Layer 12 of a small transformer language model trained on English Wikipedia (15 layers, counted from 0, width 128).
Take only the direct path to the model's output, skipping the later layers: a vector added to the residual stream pushes a token's score in proportion to its dot product with that token's output vector.

Output vectors of the tokens that the questions are about. A number n stands for n times 0.011.
"ents ": 3 39 97 17 -37 -34 28 -39 5 -58 -51 23 -2 52 13 -5 67 11 -3 -37 -15 -12 -35 33 26 15 -3 52 32 -1 -34 -16 34 -21 -10 43 10 -23 -38 -33 -12 12 32 -15 -13 1 18 -32 36 12 36 34 26 75 54 -22 -3 -4 -42 -11 38 -5 5 -38 34 55 -1 -10 35 -21 3 2 -21 -63 20 -35 25 47 16 16 0 -7 51 -51 -9 -57 -18 -26 -23 -52 5 -27 23 -13 -32 11 3 37 8 0 -3 -42 3 -56 11 -31 -71 7 11 -15 30 -18 53 -32 6 -14 -45 61 4 29 6 19 19 37 -22 17 39 14
"\n": 2 14 53 -7 2 -9 -7 -11 12 19 5 -6 -20 -20 32 6 -34 -22 -15 7 2 23 9 15 -16 -35 -17 13 11 -5 7 -42 36 -25 21 -18 6 -12 6 29 46 7 -38 -22 11 -1 -10 -8 42 24 -9 -23 41 -33 34 29 7 -19 36 -23 -1 15 11 -10 7 -26 26 -68 -2 12 60 36 -28 -22 6 21 -18 -6 38 -3 -22 24 40 2 -14 5 35 -50 -2 30 8 -8 -20 -46 21 -18 -25 7 -29 -6 -35 39 24 16 -16 -35 13 -18 20 -4 16 2 -19 46 -30 19 15 1 -40 -10 7 36 26 16 31 14 -16 -24
"201": 26 5 -23 -6 -30 -25 17 -1 15 32 20 4 -40 -11 -44 20 28 -34 -1 26 -12 -23 37 11 46 -34 22 26 28 -6 16 -2 39 -1 -33 -9 0 -22 6 -3 -24 -1 21 20 14 -14 27 2 16 -19 43 9 -42 -15 21 -34 3 -51 -25 14 -44 -29 -23 -18 12 5 35 -1 -21 18 0 11 5 19 22 -20 -3 -30 -19 37 29 23 -19 21 -10 9 -4 -17 6 36 23 11 0 -2 -9 -15 2 -12 -1 -17 21 -45 -41 -51 -38 -21 2 -22 16 -25 -3 25 -3 -7 0 8 46 -23 -25 -10 -6 -16 -2 -14 31 -15 54 -20
"ake ": 45 -42 32 10 -30 10 31 22 44 60 14 8 -35 65 -17 -26 41 -2 22 22 8 17 -37 12 6 24 2 -4 -40 0 -35 0 58 8 -52 7 10 35 -2 -24 -14 -11 10 72 17 1 26 -3 -14 2 -7 11 -3 -3 12 35 -41 -26 -29 -23 -27 -11 3 2 7 21 -51 -33 48 -77 -25 8 -38 -41 22 -43 -6 20 -35 0 -23 -17 42 -5 -40 -34 16 -62 47 9 -27 -23 -6 -18 14 -9 25 37 -9 -6 50 -66 17 22 1 -31 22 8 73 -28 -34 2 17 22 -14 -7 14 4 43 -22 21 -3 1 -31 -12 25 -2 -51
"way ": -16 33 37 -7 29 -11 89 22 40 -8 31 -42 11 26 -38 -36 -43 -6 -1 -14 11 53 10 16 -35 19 46 -55 12 57 -47 3 -52 -9 -17 35 6 40 0 21 5 -69 3 9 -41 -51 50 -17 34 10 20 24 -14 7 3 -26 -16 -23 -5 -3 12 17 -39 28 32 1 -58 1 -29 -11 -11 -52 -17 -23 87 -81 56 13 -46 29 -4 2 5 29 12 12 14 16 -50 19 28 -13 28 -44 -8 40 55 -31 6 26 -65 17 5 -11 13 27 25 -13 35 34 30 38 -22 -25 -14 26 -27 22 23 -6 15 -1 -4 -18 3 15 16 -43
"f ": 4 7 51 10 29 -2 0 -38 -4 27 -31 -4 -51 32 -9 4 63 -31 17 3 22 -16 -9 37 41 52 1 -3 1 -75 -31 19 -12 -12 29 -21 15 -8 -2 -18 2 -9 -6 26 -26 -20 25 -21 29 13 -1 18 0 12 -13 32 -40 4 22 32 8 -12 -38 11 42 -39 -13 -31 17 -32 20 16 -5 -36 -7 21 24 15 -43 -24 29 -50 48 36 6 58 21 -10 4 -10 -19 28 75 19 -5 41 40 -11 1 -34 -35 -22 -34 35 -37 -12 -32 6 17 -6 5 14 15 -12 -9 11 53 9 5 -1 -5 72 22 -34 5 -76 -39 39
": ": 2 -22 24 -56 6 -35 -15 -32 -24 14 20 -9 39 -44 -1 -22 -31 -16 -3 2 31 25 12 20 17 1 -10 9 -7 38 15 -32 -20 3 0 -21 5 1 3 -13 -4 4 4 -11 -11 -26 3 12 -5 -6 5 26 51 -17 25 9 -18 -4 22 3 -55 0 -12 37 -36 7 1 -58 25 16 16 38 8 -23 5 0 -38 -33 -16 5 4 43 -2 34 -16 8 -45 -16 1 -19 -35 -28 -7 -8 14 3 -61 0 -26 -19 -29 -2 28 16 -67 -21 -40 -25 20 28 46 -6 15 24 0 -1 54 11 8 70 12 5 -33 9 -2 -9 -15 0
";": -4 6 16 -33 21 17 34 33 -4 25 10 5 -40 -3 33 30 -38 -6 -25 -5 23 6 -1 44 27 1 -26 31 41 -42 -11 -14 32 24 16 -45 11 -49 17 13 61 -8 -22 -2 27 -5 21 10 -10 -14 -21 -14 10 15 2 18 35 7 -27 -59 -30 18 -44 -23 -10 -23 -23 -30 15 -42 21 0 13 3 23 -4 13 38 -13 46 -20 -10 6 2 -28 -4 64 -53 26 9 -25 -1 -41 -20 44 34 -20 1 -22 20 -26 49 47 -34 -31 17 -22 0 -14 3 26 6 -15 19 7 -70 29 1 -52 -1 -21 -55 39 -1 2 30 -4 -16

Output weights of attention head 3. The head adds the sum of these rows, row i times number i of z. A number n stands for n times 0.0089.
o0: 46 -24 50 4 -14 -10 -8 33 -22 -41 77 30 34 28 -60 -9 -42 -1 -19 -12 26 -22 23 -21 10 -12 37 -5 4 -22 14 42 18 -2 -25 17 18 17 -28 -5 -41 -27 37 6 -2 -11 -5 2 9 4 43 22 -90 18 -3 12 -43 45 -38 16 8 -32 -35 11 13 -8 21 -12 -23 -40 -27 -61 -15 35 -33 24 19 0 -45 -22 -9 -10 22 -49 20 -21 18 14 20 26 -35 18 -4 21 -59 12 10 -35 -15 0 29 -23 13 -33 -4 -21 -6 39 2 -3 23 13 -12 -10 33 0 1 -3 31 -14 13 -17 -4 20 35 -40 -18 -5
o1: 5 2 0 -15 26 4 -34 -20 -27 21 22 -10 -23 -33 21 18 -8 16 -45 4 18 -2 15 27 12 21 -2 23 -18 14 -2 -11 -43 29 -29 -16 1 4 0 -35 24 -2 -28 -14 -4 10 -6 -19 0 22 -9 15 89 -18 8 30 18 -6 -4 -10 -33 6 -34 41 -11 -16 9 -46 16 50 -18 45 -4 -4 18 39 -17 -57 -13 8 0 -1 10 24 -23 -26 -42 18 -26 -16 21 -14 5 -8 46 12 -64 9 2 -11 -49 27 -45 21 15 -16 -8 2 18 16 53 23 -32 -4 -9 23 2 -49 18 47 12 -55 -18 -1 5 25 -27 10
o2: -16 25 22 3 -16 6 6 -14 68 35 -8 -24 -19 64 22 -26 -4 25 -4 9 -41 8 11 -10 -27 6 -28 -34 22 -27 -13 -16 12 -25 -36 7 -12 70 26 -22 7 -17 52 -7 6 10 -2 -12 50 -5 7 -18 45 -77 -20 17 -16 -3 0 9 11 -22 28 -44 9 -21 -26 -30 16 0 8 11 35 -13 -5 11 6 -6 -18 -24 -33 -18 59 -11 -27 -42 23 -29 -19 -12 -12 9 23 3 -14 -20 3 31 43 8 -28 35 -1 14 -14 -15 -11 -18 3 15 3 8 26 17 -8 -15 6 -19 1 -57 -25 -10 -31 -19 -24 38 34 -4
o3: -11 35 23 39 -24 3 -2 -19 2 -15 -6 -6 23 29 7 -43 -46 -6 59 17 -30 2 24 -10 49 12 1 13 30 -53 28 -13 19 13 21 12 28 20 73 41 22 54 43 -22 -21 -49 -20 17 7 -10 4 -8 19 37 -13 8 -10 -27 -3 -34 15 27 35 -11 39 11 4 -40 7 -13 2 -15 30 40 -31 24 23 -22 -2 -8 -30 17 36 -19 19 -29 -35 5 11 -7 17 -9 -23 -8 9 26 3 26 -32 15 32 -30 -13 17 -2 13 16 -5 -5 -6 12 8 7 -9 -2 51 8 33 9 -52 -10 -18 -8 15 -21 25 47 -34
o4: -6 -21 50 -1 -55 14 7 -25 -4 -28 -25 -26 -25 -9 39 -24 17 -35 -35 25 -1 -12 -8 -38 -32 -23 -30 3 70 -15 22 3 34 18 1 -28 -21 -11 27 -8 43 -11 -22 -44 68 -14 13 -16 -4 -13 -21 -75 -9 -28 19 -8 31 -5 0 -37 17 31 -31 16 -40 -54 26 -3 -17 -19 56 41 -20 18 -18 25 -18 14 62 -7 34 -1 38 25 -37 -29 -36 3 14 28 23 0 -32 28 37 -50 -48 31 10 2 -1 3 -19 -3 10 -3 -17 -5 41 7 -21 -6 -14 58 -23 15 28 -20 -53 -44 1 23 45 30 62 -7 -10 10
o5: 55 -25 20 -4 -3 13 -18 21 26 4 -13 -8 38 26 10 15 -5 -16 -10 14 -34 9 4 -18 -21 -33 -20 -7 -21 3 -32 19 -8 -43 -12 25 -56 9 2 25 11 -16 22 -10 -5 11 -6 -7 2 16 29 6 -2 10 -1 -45 20 0 10 -2 4 24 -1 -8 35 4 29 33 -8 -6 -4 -19 -20 -1 -13 10 30 9 -28 0 4 13 13 -5 4 26 -9 10 -24 39 19 -13 26 47 -1 38 -15 -17 23 -8 6 -40 -18 -15 45 3 -11 46 8 23 22 20 -14 -12 -25 23 -4 3 22 -15 -5 25 29 -8 5 -10 11 -11
o6: -19 11 29 -37 22 -30 4 -94 42 -15 28 1 -20 29 9 41 0 -2 25 -65 -24 28 -5 10 -20 -66 -19 -24 0 -6 0 25 7 4 30 13 3 -28 -8 27 11 -22 -65 3 -7 -8 13 3 43 16 36 55 16 -33 44 -13 20 22 -8 -23 -25 6 -19 4 16 0 18 -18 20 -28 33 -25 -42 35 -16 25 -48 -5 -33 55 42 1 -17 -25 -7 11 -43 -7 9 37 -14 46 -15 -26 36 15 23 -31 24 51 21 -9 -3 -7 -10 -41 -21 -28 0 8 -26 9 4 43 -29 -35 2 -43 11 20 4 -1 -3 -17 42 2 2 -3
o7: -5 -4 -22 -90 9 -30 45 1 16 4 2 -3 -8 32 -18 -6 0 -18 -20 -29 48 25 -37 7 0 28 25 18 -52 -16 14 -29 4 -24 -11 4 33 21 -20 43 1 29 -6 57 -7 13 -38 24 32 22 15 14 32 1 20 -39 30 55 -20 6 -14 -35 27 -19 32 23 -49 -13 6 26 -17 -7 -36 36 32 22 -9 -41 13 49 24 16 -11 -19 -29 23 31 -8 -6 -40 7 -20 55 11 5 -23 -34 -14 35 38 9 -4 -8 37 -10 12 13 37 -35 14 -21 -36 53 -45 -3 21 5 -23 43 13 28 27 -38 12 -14 15 -8 35
o8: -30 -10 -11 -15 27 -31 -22 -32 5 -1 -24 -4 14 -1 -7 -21 57 -5 -39 -23 -27 34 3 3 6 38 32 2 9 42 -24 12 -43 -42 -6 -19 53 -5 -24 -5 -49 16 3 6 -61 7 -17 -18 28 -36 -2 27 -37 -19 -25 8 24 -24 -2 23 -25 -22 -15 -35 0 -21 19 30 41 28 -2 13 -65 -30 -19 -14 -45 -30 -12 10 69 -4 7 -1 21 10 -26 -7 -41 -61 9 -15 36 -1 14 -39 -17 28 40 -22 -30 -18 -25 32 -17 -19 -59 36 45 -18 -1 -36 52 -24 -15 8 -6 -51 26 -5 -27 -3 19 34 29 -7 -2 5
o9: 14 -7 19 -1 1 -29 13 31 -12 4 -39 19 17 -1 -3 6 -4 18 -22 33 8 -9 -39 -13 -1 9 -14 -13 -14 48 -9 1 3 -17 -38 57 -50 -17 -9 21 26 5 5 -24 -26 2 6 48 31 9 1 -36 -38 41 -6 26 16 3 39 -6 6 32 -15 -27 -6 26 16 3 -20 20 23 -35 -40 30 -24 23 47 15 12 -9 10 -14 -8 -35 -33 -1 5 24 29 10 -4 -21 28 11 -22 -27 -10 -61 30 -44 14 -48 -7 -5 -10 -19 7 -14 -5 -28 -4 -19 8 37 14 -37 24 42 -16 7 16 -1 -15 36 10 11 -39 -5
o10: -73 -23 16 -7 -61 40 -42 -33 -15 -16 -44 -2 -17 -18 -11 -16 -30 12 -9 -50 15 -26 -17 -24 -45 2 31 -15 -4 -13 6 32 1 -1 17 -9 60 -2 6 25 28 -30 19 -3 -1 -23 6 12 -34 -19 -31 -15 10 -24 14 -1 8 26 10 -18 22 -4 -13 7 -25 10 -9 2 29 -23 -23 17 25 -59 25 33 -52 -8 3 15 16 14 -29 32 26 -17 -9 8 10 0 47 -37 27 10 14 4 -46 30 12 -27 -37 28 5 -25 57 26 27 9 -2 8 27 0 34 -31 22 16 13 -19 -15 -1 -22 -1 12 -7 5 -1 -27 13
o11: -20 8 -38 -20 8 -18 33 5 26 -9 4 62 -15 4 47 29 -26 -3 27 1 22 12 0 8 -1 25 -37 -48 5 9 -5 -29 -26 33 5 -32 -7 -16 42 -29 -49 6 27 18 15 -27 12 12 -43 0 -58 -5 -2 -20 1 -6 16 19 -30 -12 -6 19 -43 -4 -3 14 -23 44 -33 17 -27 4 25 -9 28 -26 -6 16 -16 26 -19 -3 -1 38 -9 8 -24 34 5 -11 1 38 22 34 39 0 -30 21 8 0 -7 13 21 25 -25 49 25 -10 -3 -25 19 25 5 -41 -9 -25 -21 -18 -17 6 -31 -42 7 9 -31 19 31 11
o12: 31 -36 9 15 40 -7 -38 55 33 -20 5 20 3 -38 25 11 -46 26 31 -28 -43 -21 20 -26 -38 54 -3 41 6 35 -15 62 1 27 -1 2 -11 37 8 -6 25 25 30 -15 -1 -53 11 3 2 30 1 -73 23 14 7 37 11 42 0 -17 -34 36 16 -26 -11 -13 2 29 -25 -38 10 -20 -9 32 27 22 -11 13 -21 -9 30 -16 -8 -68 -42 45 13 -39 8 -2 0 4 -10 17 23 -1 -12 -23 -21 3 -26 8 26 -15 -6 57 -28 80 -34 41 -21 9 32 47 -3 4 0 18 -53 10 -70 0 -23 22 27 17 10 35
o13: -8 -15 -5 -1 -50 -17 24 -33 4 -16 10 -22 -39 31 26 -11 7 29 60 -16 -49 6 -17 18 -25 3 -30 5 -22 -23 27 -8 -9 17 5 -27 -12 -41 -54 -5 -9 -6 32 37 -2 -19 -41 -32 11 23 25 54 29 -27 -32 -10 0 15 -12 0 17 -35 14 -12 10 70 12 23 16 -6 22 -39 -24 -6 -22 -10 -37 -2 -85 10 4 -26 22 -8 20 -14 2 -4 18 -19 -3 71 18 -28 -10 -6 30 -10 25 -28 -30 -36 -14 -47 -14 -9 -4 41 1 -42 -24 9 43 -8 -7 6 -8 -37 30 22 24 3 -18 8 -29 -28 4 -12
o14: -13 15 39 10 17 1 0 -6 51 25 9 -11 29 32 30 58 -11 19 45 -23 6 22 -12 -25 -29 16 -22 19 -7 9 -26 44 28 -11 7 18 -35 -26 -36 -29 21 26 -48 -28 -22 16 1 15 2 -14 40 -55 -19 2 13 9 -7 -5 -7 -46 -8 -1 19 -51 -5 27 8 22 -5 9 -14 19 12 -9 8 27 29 -12 -6 -5 -13 -2 49 -33 -48 17 26 -11 -10 11 -28 6 -30 -59 -6 18 47 13 -16 -25 -22 0 5 3 32 -17 8 -16 -19 -45 -28 3 -23 29 -48 -15 8 1 -4 -32 7 12 50 30 -5 -25 -22 -7
o15: 25 -27 28 -9 15 -13 -23 19 -1 -51 50 47 15 -11 -9 15 1 24 -47 -11 -18 25 -5 -7 -10 29 21 -19 -19 32 3 27 -17 -21 39 10 57 7 -30 3 27 11 22 -45 2 -8 -4 15 -17 21 -23 12 -21 32 6 33 -41 -12 10 -1 -32 -16 18 1 22 -1 -24 21 6 2 -10 -44 29 -13 0 0 32 -28 -10 -5 -11 -39 -17 -24 3 -43 21 -10 22 20 -32 8 3 -3 -18 35 30 -4 17 14 32 -18 19 18 -26 14 -28 3 -15 1 4 22 -22 29 -25 30 21 46 26 -26 4 16 2 54 -39 -34 13 -18
o16: 0 9 -1 -2 17 -3 -6 -1 31 -7 -38 -8 48 28 16 -16 6 10 43 -22 -10 -43 6 8 -17 10 10 -27 33 23 1 7 -51 -10 4 3 -13 5 13 -11 -46 32 -24 -30 -36 2 37 20 -15 0 -4 -8 -6 2 8 -44 -3 14 -24 9 11 0 -7 -9 1 -16 -15 -48 -25 -49 13 -14 30 26 -24 14 -8 -29 26 -16 0 -18 25 -36 5 -13 23 34 17 -43 -1 10 8 16 5 38 33 39 26 -32 -1 -4 -9 -1 -2 27 5 -11 24 28 -10 31 -4 -24 -19 -24 22 -46 -23 13 15 -47 -19 -24 27 13 23 36
o17: -8 -6 22 -7 4 12 -15 38 -73 -5 6 -9 -7 3 -7 -1 -3 29 -31 -71 23 -3 -33 9 0 8 -38 -3 -78 -2 16 12 21 -10 -22 -4 25 -5 -5 40 -37 -9 -19 4 19 8 5 -3 14 -33 -32 -26 7 6 -19 12 -24 -12 34 -20 13 -8 -26 19 1 -29 -29 24 4 -43 27 -11 -22 27 -39 4 6 17 -25 14 -20 -12 9 -7 -26 1 -48 11 50 -20 10 -35 -7 20 -43 -23 -34 13 -50 19 49 6 40 6 45 -30 -18 29 -1 22 0 -20 -34 -14 7 30 2 40 -23 -1 -2 -6 -11 -9 13 -12 2 0
o18: 15 -17 20 11 -13 28 -9 45 18 -28 46 -21 -17 -46 15 -6 5 -35 -2 -13 61 4 17 18 39 -33 -1 8 65 33 -6 -19 -4 6 20 -6 87 -3 -49 -14 -7 -7 35 -12 -5 -24 -1 22 -25 23 -15 -40 -33 -33 27 24 6 -15 -21 7 15 6 10 -47 7 -40 27 15 16 6 -14 -12 -41 -13 32 18 11 28 20 -41 -9 -30 4 -19 -25 15 -27 -31 24 26 21 -1 -26 -23 31 -13 5 -16 11 -16 -11 4 -2 13 37 -13 8 8 0 -1 -46 -2 59 21 -17 25 -3 -30 -21 -5 25 -26 -13 -25 11 -2 -4 20
o19: -20 -32 -45 -6 -54 -24 3 7 -14 -12 -29 -13 -55 -26 20 -19 -10 16 59 -60 -11 -23 32 -40 23 16 15 27 6 -27 -26 -7 24 26 -21 -22 -22 24 36 -21 -43 -16 5 -4 -44 36 -11 -11 -49 -31 7 -54 6 12 23 14 23 16 49 0 40 -7 38 -22 -35 -13 -11 6 -42 38 -3 42 12 15 -38 -9 -19 19 36 -30 -18 23 14 1 -43 -38 -24 6 -5 -14 6 -9 -28 12 4 -21 -1 19 63 -16 -42 33 5 -7 25 28 15 -36 5 68 7 29 19 -46 -39 -7 69 18 -7 19 -39 -29 -46 18 -49 24 -19 32
o20: 20 7 29 -8 14 -28 14 28 46 1 -1 -15 14 37 29 -40 -21 21 32 -5 -11 -17 65 17 -10 -15 -30 22 3 9 15 -24 1 -27 21 15 21 38 10 -21 -29 -16 -38 9 1 48 -8 -10 6 -15 10 50 28 47 -8 -36 -15 29 8 32 30 -5 12 24 19 18 -24 33 47 5 -30 -30 -2 25 -23 16 19 -9 -37 -18 -14 -10 -6 -32 3 27 20 -9 -8 -32 -37 21 22 -7 -13 -29 -20 22 37 27 39 3 1 -33 -6 -6 11 0 -28 46 22 12 10 7 8 -48 29 -24 14 26 18 -54 23 -2 -42 -45 29 -2
o21: -2 12 54 47 4 24 -22 42 -23 -19 11 -9 -28 -4 -3 34 -29 14 -8 -17 -21 -9 4 19 24 -18 -8 -1 31 -22 18 -12 -10 -46 -62 -48 -34 46 8 11 9 26 -9 -26 75 20 -4 -22 -33 -21 -17 -16 -3 29 -1 16 7 25 -14 -45 -41 -31 14 8 9 -24 -10 -44 -28 27 18 -11 4 -2 -24 -5 11 52 -6 -21 -8 40 -10 36 -13 -4 -7 23 15 48 58 -24 -63 21 -6 7 -23 6 5 -20 41 30 7 20 -17 8 12 27 -8 -33 8 2 -20 -27 8 -23 42 64 -51 -20 -31 -23 -26 43 -4 -20 22 -9
o22: 24 8 9 15 -7 8 13 36 -9 -10 -18 9 -26 -36 -22 8 -13 7 -24 -22 -28 -12 -20 69 -9 20 33 -21 33 -14 13 19 53 38 -8 31 32 -28 -39 -7 7 2 -15 5 38 -17 -17 34 -29 34 6 -6 2 -33 -3 12 10 5 4 10 -14 -6 -31 -23 0 -26 -38 -8 42 0 -1 18 -3 4 4 7 22 20 6 25 9 -42 50 25 -7 11 23 -6 -6 -7 28 18 -15 3 3 -55 -6 -19 -4 4 -11 11 0 23 36 62 12 -3 14 -10 -39 2 5 -63 -7 -30 30 -20 -6 -20 -18 -24 -5 -3 -41 21 9 -18
o23: -28 -28 -50 -12 -20 2 17 -30 -41 -15 -27 -9 28 -31 -25 -13 -19 -16 29 1 9 -16 22 7 18 2 38 2 -1 9 4 18 -51 -14 28 -14 -38 -2 36 14 -65 53 -8 14 25 -28 -3 -1 -20 -15 3 24 12 10 1 -26 -25 -36 -39 16 -1 -16 15 32 -21 13 -7 5 2 30 -26 6 25 6 -42 18 -26 -22 16 -40 -23 12 -21 42 7 -17 -7 48 6 -13 6 -22 16 -12 -53 -4 -27 -30 -6 -9 19 9 2 -8 13 51 16 32 -13 19 44 40 18 5 5 -61 -16 22 -2 -38 -2 -7 -29 5 5 7 50 10
o24: -11 21 -25 -27 -29 44 -22 44 3 -18 3 -6 23 -51 16 34 -39 0 8 4 14 13 9 39 49 -6 0 -12 -14 -2 -36 -17 45 -44 0 -28 -34 22 38 30 28 4 -57 0 38 -8 -9 -36 4 -37 14 -43 17 7 9 23 28 -32 -6 -34 -29 -28 -26 29 8 -29 49 -41 -42 -29 52 54 52 37 -3 5 -13 -6 27 -16 -64 -9 35 5 16 5 -14 8 38 49 23 -54 -13 2 15 6 -57 18 -35 6 34 23 25 4 -25 16 2 -4 -4 51 43 27 -8 38 34 20 2 27 6 4 12 18 -11 24 20 -15 32 -4
o25: -25 12 -25 38 -28 15 -24 18 -9 -29 -24 5 7 -23 70 16 -49 20 4 10 5 -16 30 -57 -3 39 -30 -27 3 67 -12 3 52 6 -32 0 36 -16 6 -20 18 -82 2 -33 7 -46 0 50 4 -9 -22 -47 15 -18 -28 -32 -19 -5 21 13 -5 21 7 6 -28 -9 11 -20 -12 -21 7 23 26 30 -4 -8 11 -29 -15 -40 -20 28 7 -1 11 18 -21 3 -22 27 21 -13 1 62 -38 -23 -39 -1 -9 -12 4 -4 6 -7 -34 28 18 15 0 19 0 16 -84 19 -31 -22 30 32 -63 -8 -26 6 -19 -6 10 2 31 -26
o26: 9 -33 -44 -37 -18 -38 14 -13 -57 19 -11 28 5 -12 -16 -36 23 -10 3 -59 -23 1 -49 -32 32 17 6 2 -3 -30 -43 57 -8 0 -25 -7 -51 -12 -65 -47 -19 9 2 -8 -24 0 2 -7 -44 -48 27 33 20 -3 -3 -15 4 31 -58 13 -34 -11 -29 11 -60 -33 -42 20 20 -22 -41 -6 -17 -16 -11 -34 -7 3 -43 -36 23 -12 0 33 14 6 -30 13 -14 -17 -8 -68 20 -23 -1 53 -1 17 20 19 2 -14 3 12 24 9 -41 -41 15 -12 -37 6 -14 -9 26 32 14 -19 12 33 22 5 -25 -14 -37 -2 -29 25
o27: 17 -33 22 18 -2 -19 -4 9 -35 -56 -37 11 -10 5 -2 -38 -32 -27 17 -53 -4 -8 9 -19 11 16 5 52 71 19 -23 14 -23 -23 -20 31 26 26 -15 -29 -23 -25 -32 5 47 14 1 -3 -10 -37 20 17 -41 -35 -10 -5 -57 -8 8 -14 -9 19 -3 27 -11 -13 1 -12 -25 -13 -10 -30 -26 29 -26 27 -9 9 17 2 14 -16 -30 5 16 -41 38 22 43 13 35 -24 4 34 24 1 35 7 -7 -31 -9 -4 6 -13 24 16 51 18 6 -27 19 4 0 -4 20 28 29 -19 -12 -1 -20 18 -14 7 40 1 -31 -8
o28: -32 22 -42 5 -16 71 -6 -31 -5 32 -6 3 -4 57 49 11 3 -36 0 -25 27 12 3 -6 15 -2 12 -39 -1 0 18 15 18 10 -18 -13 12 4 -15 -64 -12 6 -21 -11 31 -19 7 29 -3 8 -48 18 25 47 45 17 -22 0 13 1 17 15 -32 24 -37 22 14 -10 -1 20 8 21 -1 -27 -36 -29 43 32 21 -23 -27 0 17 11 -20 -38 -7 -7 25 8 -35 5 -50 -52 -15 16 -33 -33 -11 14 -17 -13 -4 16 -36 -15 7 -9 25 7 7 -29 42 24 -3 16 -15 6 -48 23 -18 -27 12 -22 7 5 -15 17
o29: 20 26 30 -7 -18 -58 20 -9 -31 4 -33 25 4 -2 28 29 -21 1 20 -13 40 13 -2 -32 -4 21 -18 -53 5 -4 17 6 41 -36 27 -25 -45 31 14 -19 -4 -2 34 3 2 -8 10 -17 15 7 -4 -17 24 40 7 -16 4 -24 7 -20 -11 26 -30 -26 26 7 17 -19 -11 -5 -32 2 -34 -25 8 -1 -40 -22 27 -20 28 44 4 -6 15 -25 8 10 -36 12 2 20 -11 -56 -31 29 -13 -10 -42 14 9 -48 31 25 -26 -29 -15 -22 46 28 -14 39 -67 28 -23 9 -22 -13 11 -13 8 17 22 -8 35 -15 -21 18
o30: 27 -18 14 8 -2 -18 27 7 15 -1 -21 -15 -2 8 8 7 8 38 31 60 0 10 54 -15 1 -13 -24 8 -27 41 -12 46 27 -40 -68 35 -49 -23 -6 -32 -22 22 16 -4 -15 -14 -8 18 34 -23 -1 -2 19 5 -20 -8 2 -39 -26 1 -2 -10 -4 -12 35 35 -5 -11 13 -38 -21 -2 67 13 -36 -18 -4 -12 -14 -14 -37 10 -54 -15 -14 -13 -1 -23 6 29 -25 3 -15 1 -15 27 -4 -4 -25 -15 -8 -50 12 -38 -32 -23 12 13 -16 -2 16 -1 6 -14 -9 -18 15 31 37 34 11 -16 12 -39 49 -9 25 11
o31: -39 -7 9 5 -1 14 -8 55 13 -26 -2 -8 0 -24 32 -51 -23 46 -44 -7 11 -2 27 -47 14 -1 47 32 -6 46 14 -57 -23 16 17 -20 -32 -10 22 38 23 2 69 26 -17 -14 -28 6 -7 -15 11 -37 -9 -41 0 -33 21 -52 53 38 -32 8 -15 15 -10 -12 -3 -22 -35 7 10 17 19 29 22 -22 -19 -43 -20 -4 -21 52 53 -25 -1 -38 -32 1 -10 25 -40 -1 0 -22 10 -34 -27 25 -9 -61 7 30 41 -26 -8 -14 -6 17 -21 -23 42 24 44 25 -1 -19 4 28 -12 -20 33 -12 44 -12 14 -11 27 19

Each question shows a token from some text and the vector z that the head gathered there. A number n stands for n times 0.036.

"a ": -12 3 -7 -13 -2 -6 2 2 -14 -7 -14 -6 -6 -13 8 -1 -3 3 -17 -1 9 -12 -1 7 18 -2 20 4 -1 0 9 -10
Which three tokens does it push up most, strongest first? ": ", ";", "ake "

"am": -33 15 19 -24 -2 -25 13 18 5 -4 -16 18 6 -18 20 -12 -9 -19 -8 -5 -13 -7 14 -17 7 -20 18 -9 12 -17 -33 -3
Pushed down most: "201"

"Tr": -20 -18 -15 3 0 -8 11 19 -9 1 -24 -2 -13 -1 -9 -25 1 -13 -3 -2 -6 20 -12 14 12 0 2 25 11 -11 11 -8
Pushed up most: "201"

"ing ": -10 16 20 3 -10 13 4 -10 -9 -1 -17 0 11 -5 19 -3 9 -6 -23 -8 1 -7 -2 9 15 7 12 -12 16 16 15 -14
Pushed down most: "201"

"j": -2 -22 10 4 -21 -6 -14 4 -12 11 -37 8 5 0 12 6 -6 -2 -10 -9 -2 14 9 4 17 6 -6 5 4 -9 5 -11
Which three tokens does it push up most, strongest first? "ake ", ";", "way "

"197": 1 -23 15 5 5 5 -10 -27 -3 4 -27 6 -1 -5 4 14 -3 -21 -15 0 -7 8 2 1 12 -9 11 -8 16 -6 4 3
Pushed up most: "ake "

"st ": -17 -6 -10 -2 10 14 4 16 11 11 -29 -13 8 13 7 8 -11 -21 -6 0 -13 1 -3 11 -10 -4 10 3 3 -1 2 -12
Which two tokens does it push up most, strongest first? "ents ", "f "

"5 ": -38 25 11 -14 -8 -2 7 16 13 -8 -9 5 1 -17 -6 -6 -11 -11 16 13 -13 -17 -15 -5 20 -5 18 -1 -8 30 24 8
Pushed up most: ": "

"s ": -4 30 15 3 23 -9 7 -13 9 -24 -7 22 6 -30 -4 0 -2 -16 28 12 12 7 -20 16 5 -12 0 16 -3 29 26 12
Which three tokens does it push up most, strongest first? ": ", "\n", ";"

"por": -17 -14 2 2 8 -1 -1 -20 -17 8 -25 4 6 -9 7 -4 3 -14 -10 -6 -7 13 1 0 8 10 4 6 20 7 18 -5
Pushed up most: ";"

"in ": -22 -11 -1 -3 4 -9 4 -3 -7 11 -27 -7 -1 -4 6 0 -3 -6 2 -10 -1 8 -2 -5 12 2 6 6 4 2 5 3
Pushed up most: "\n"

"le": -14 1 8 3 -3 4 -2 -10 -13 8 -26 1 7 -3 14 3 3 -4 -16 -5 0 6 -3 3 14 10 9 0 11 5 9 -6
Pushed down most: "f "

"om": -4 7 -8 4 1 -4 -9 -9 -10 -5 -14 4 -5 0 2 -7 5 4 -13 -3 -3 5 -3 0 9 3 10 10 -2 4 14 -4
Pushed down most: "ents "

"Y": 27 5 -17 31 17 -17 -9 -57 -33 -19 30 18 -46 17 -20 0 12 5 -24 35 5 24 -11 51 26 15 10 -5 4 15 29 36
Which three tokens does it push up most, strongest first? ": ", "201", ";"

"ed ": -23 -10 2 -4 4 7 11 7 5 1 -27 -17 2 20 1 5 -8 -21 -6 -7 -3 -7 -5 -3 -9 -12 14 4 1 0 -1 -5
Pushed up most: "ents "

"ti": 9 -8 27 -10 -66 15 -3 -8 1 22 -44 -1 0 3 6 -4 15 -34 -28 -2 -2 -15 3 27 16 -2 14 -13 25 31 21 -31
Pushed up most: "way "

"6 ": -8 18 -1 18 10 -9 9 8 10 -28 2 36 10 -28 -14 -14 5 -29 13 26 4 6 -32 37 9 -12 -5 40 9 10 27 -2
Pushed down most: "ake "

"k ": -21 -6 6 -9 11 -7 4 19 0 18 -31 -5 -18 5 7 -9 -2 -16 4 -11 -12 11 -3 3 11 2 12 -12 2 -8 23 11
Which two tokens does it push up most, strongest first? "201", "\n"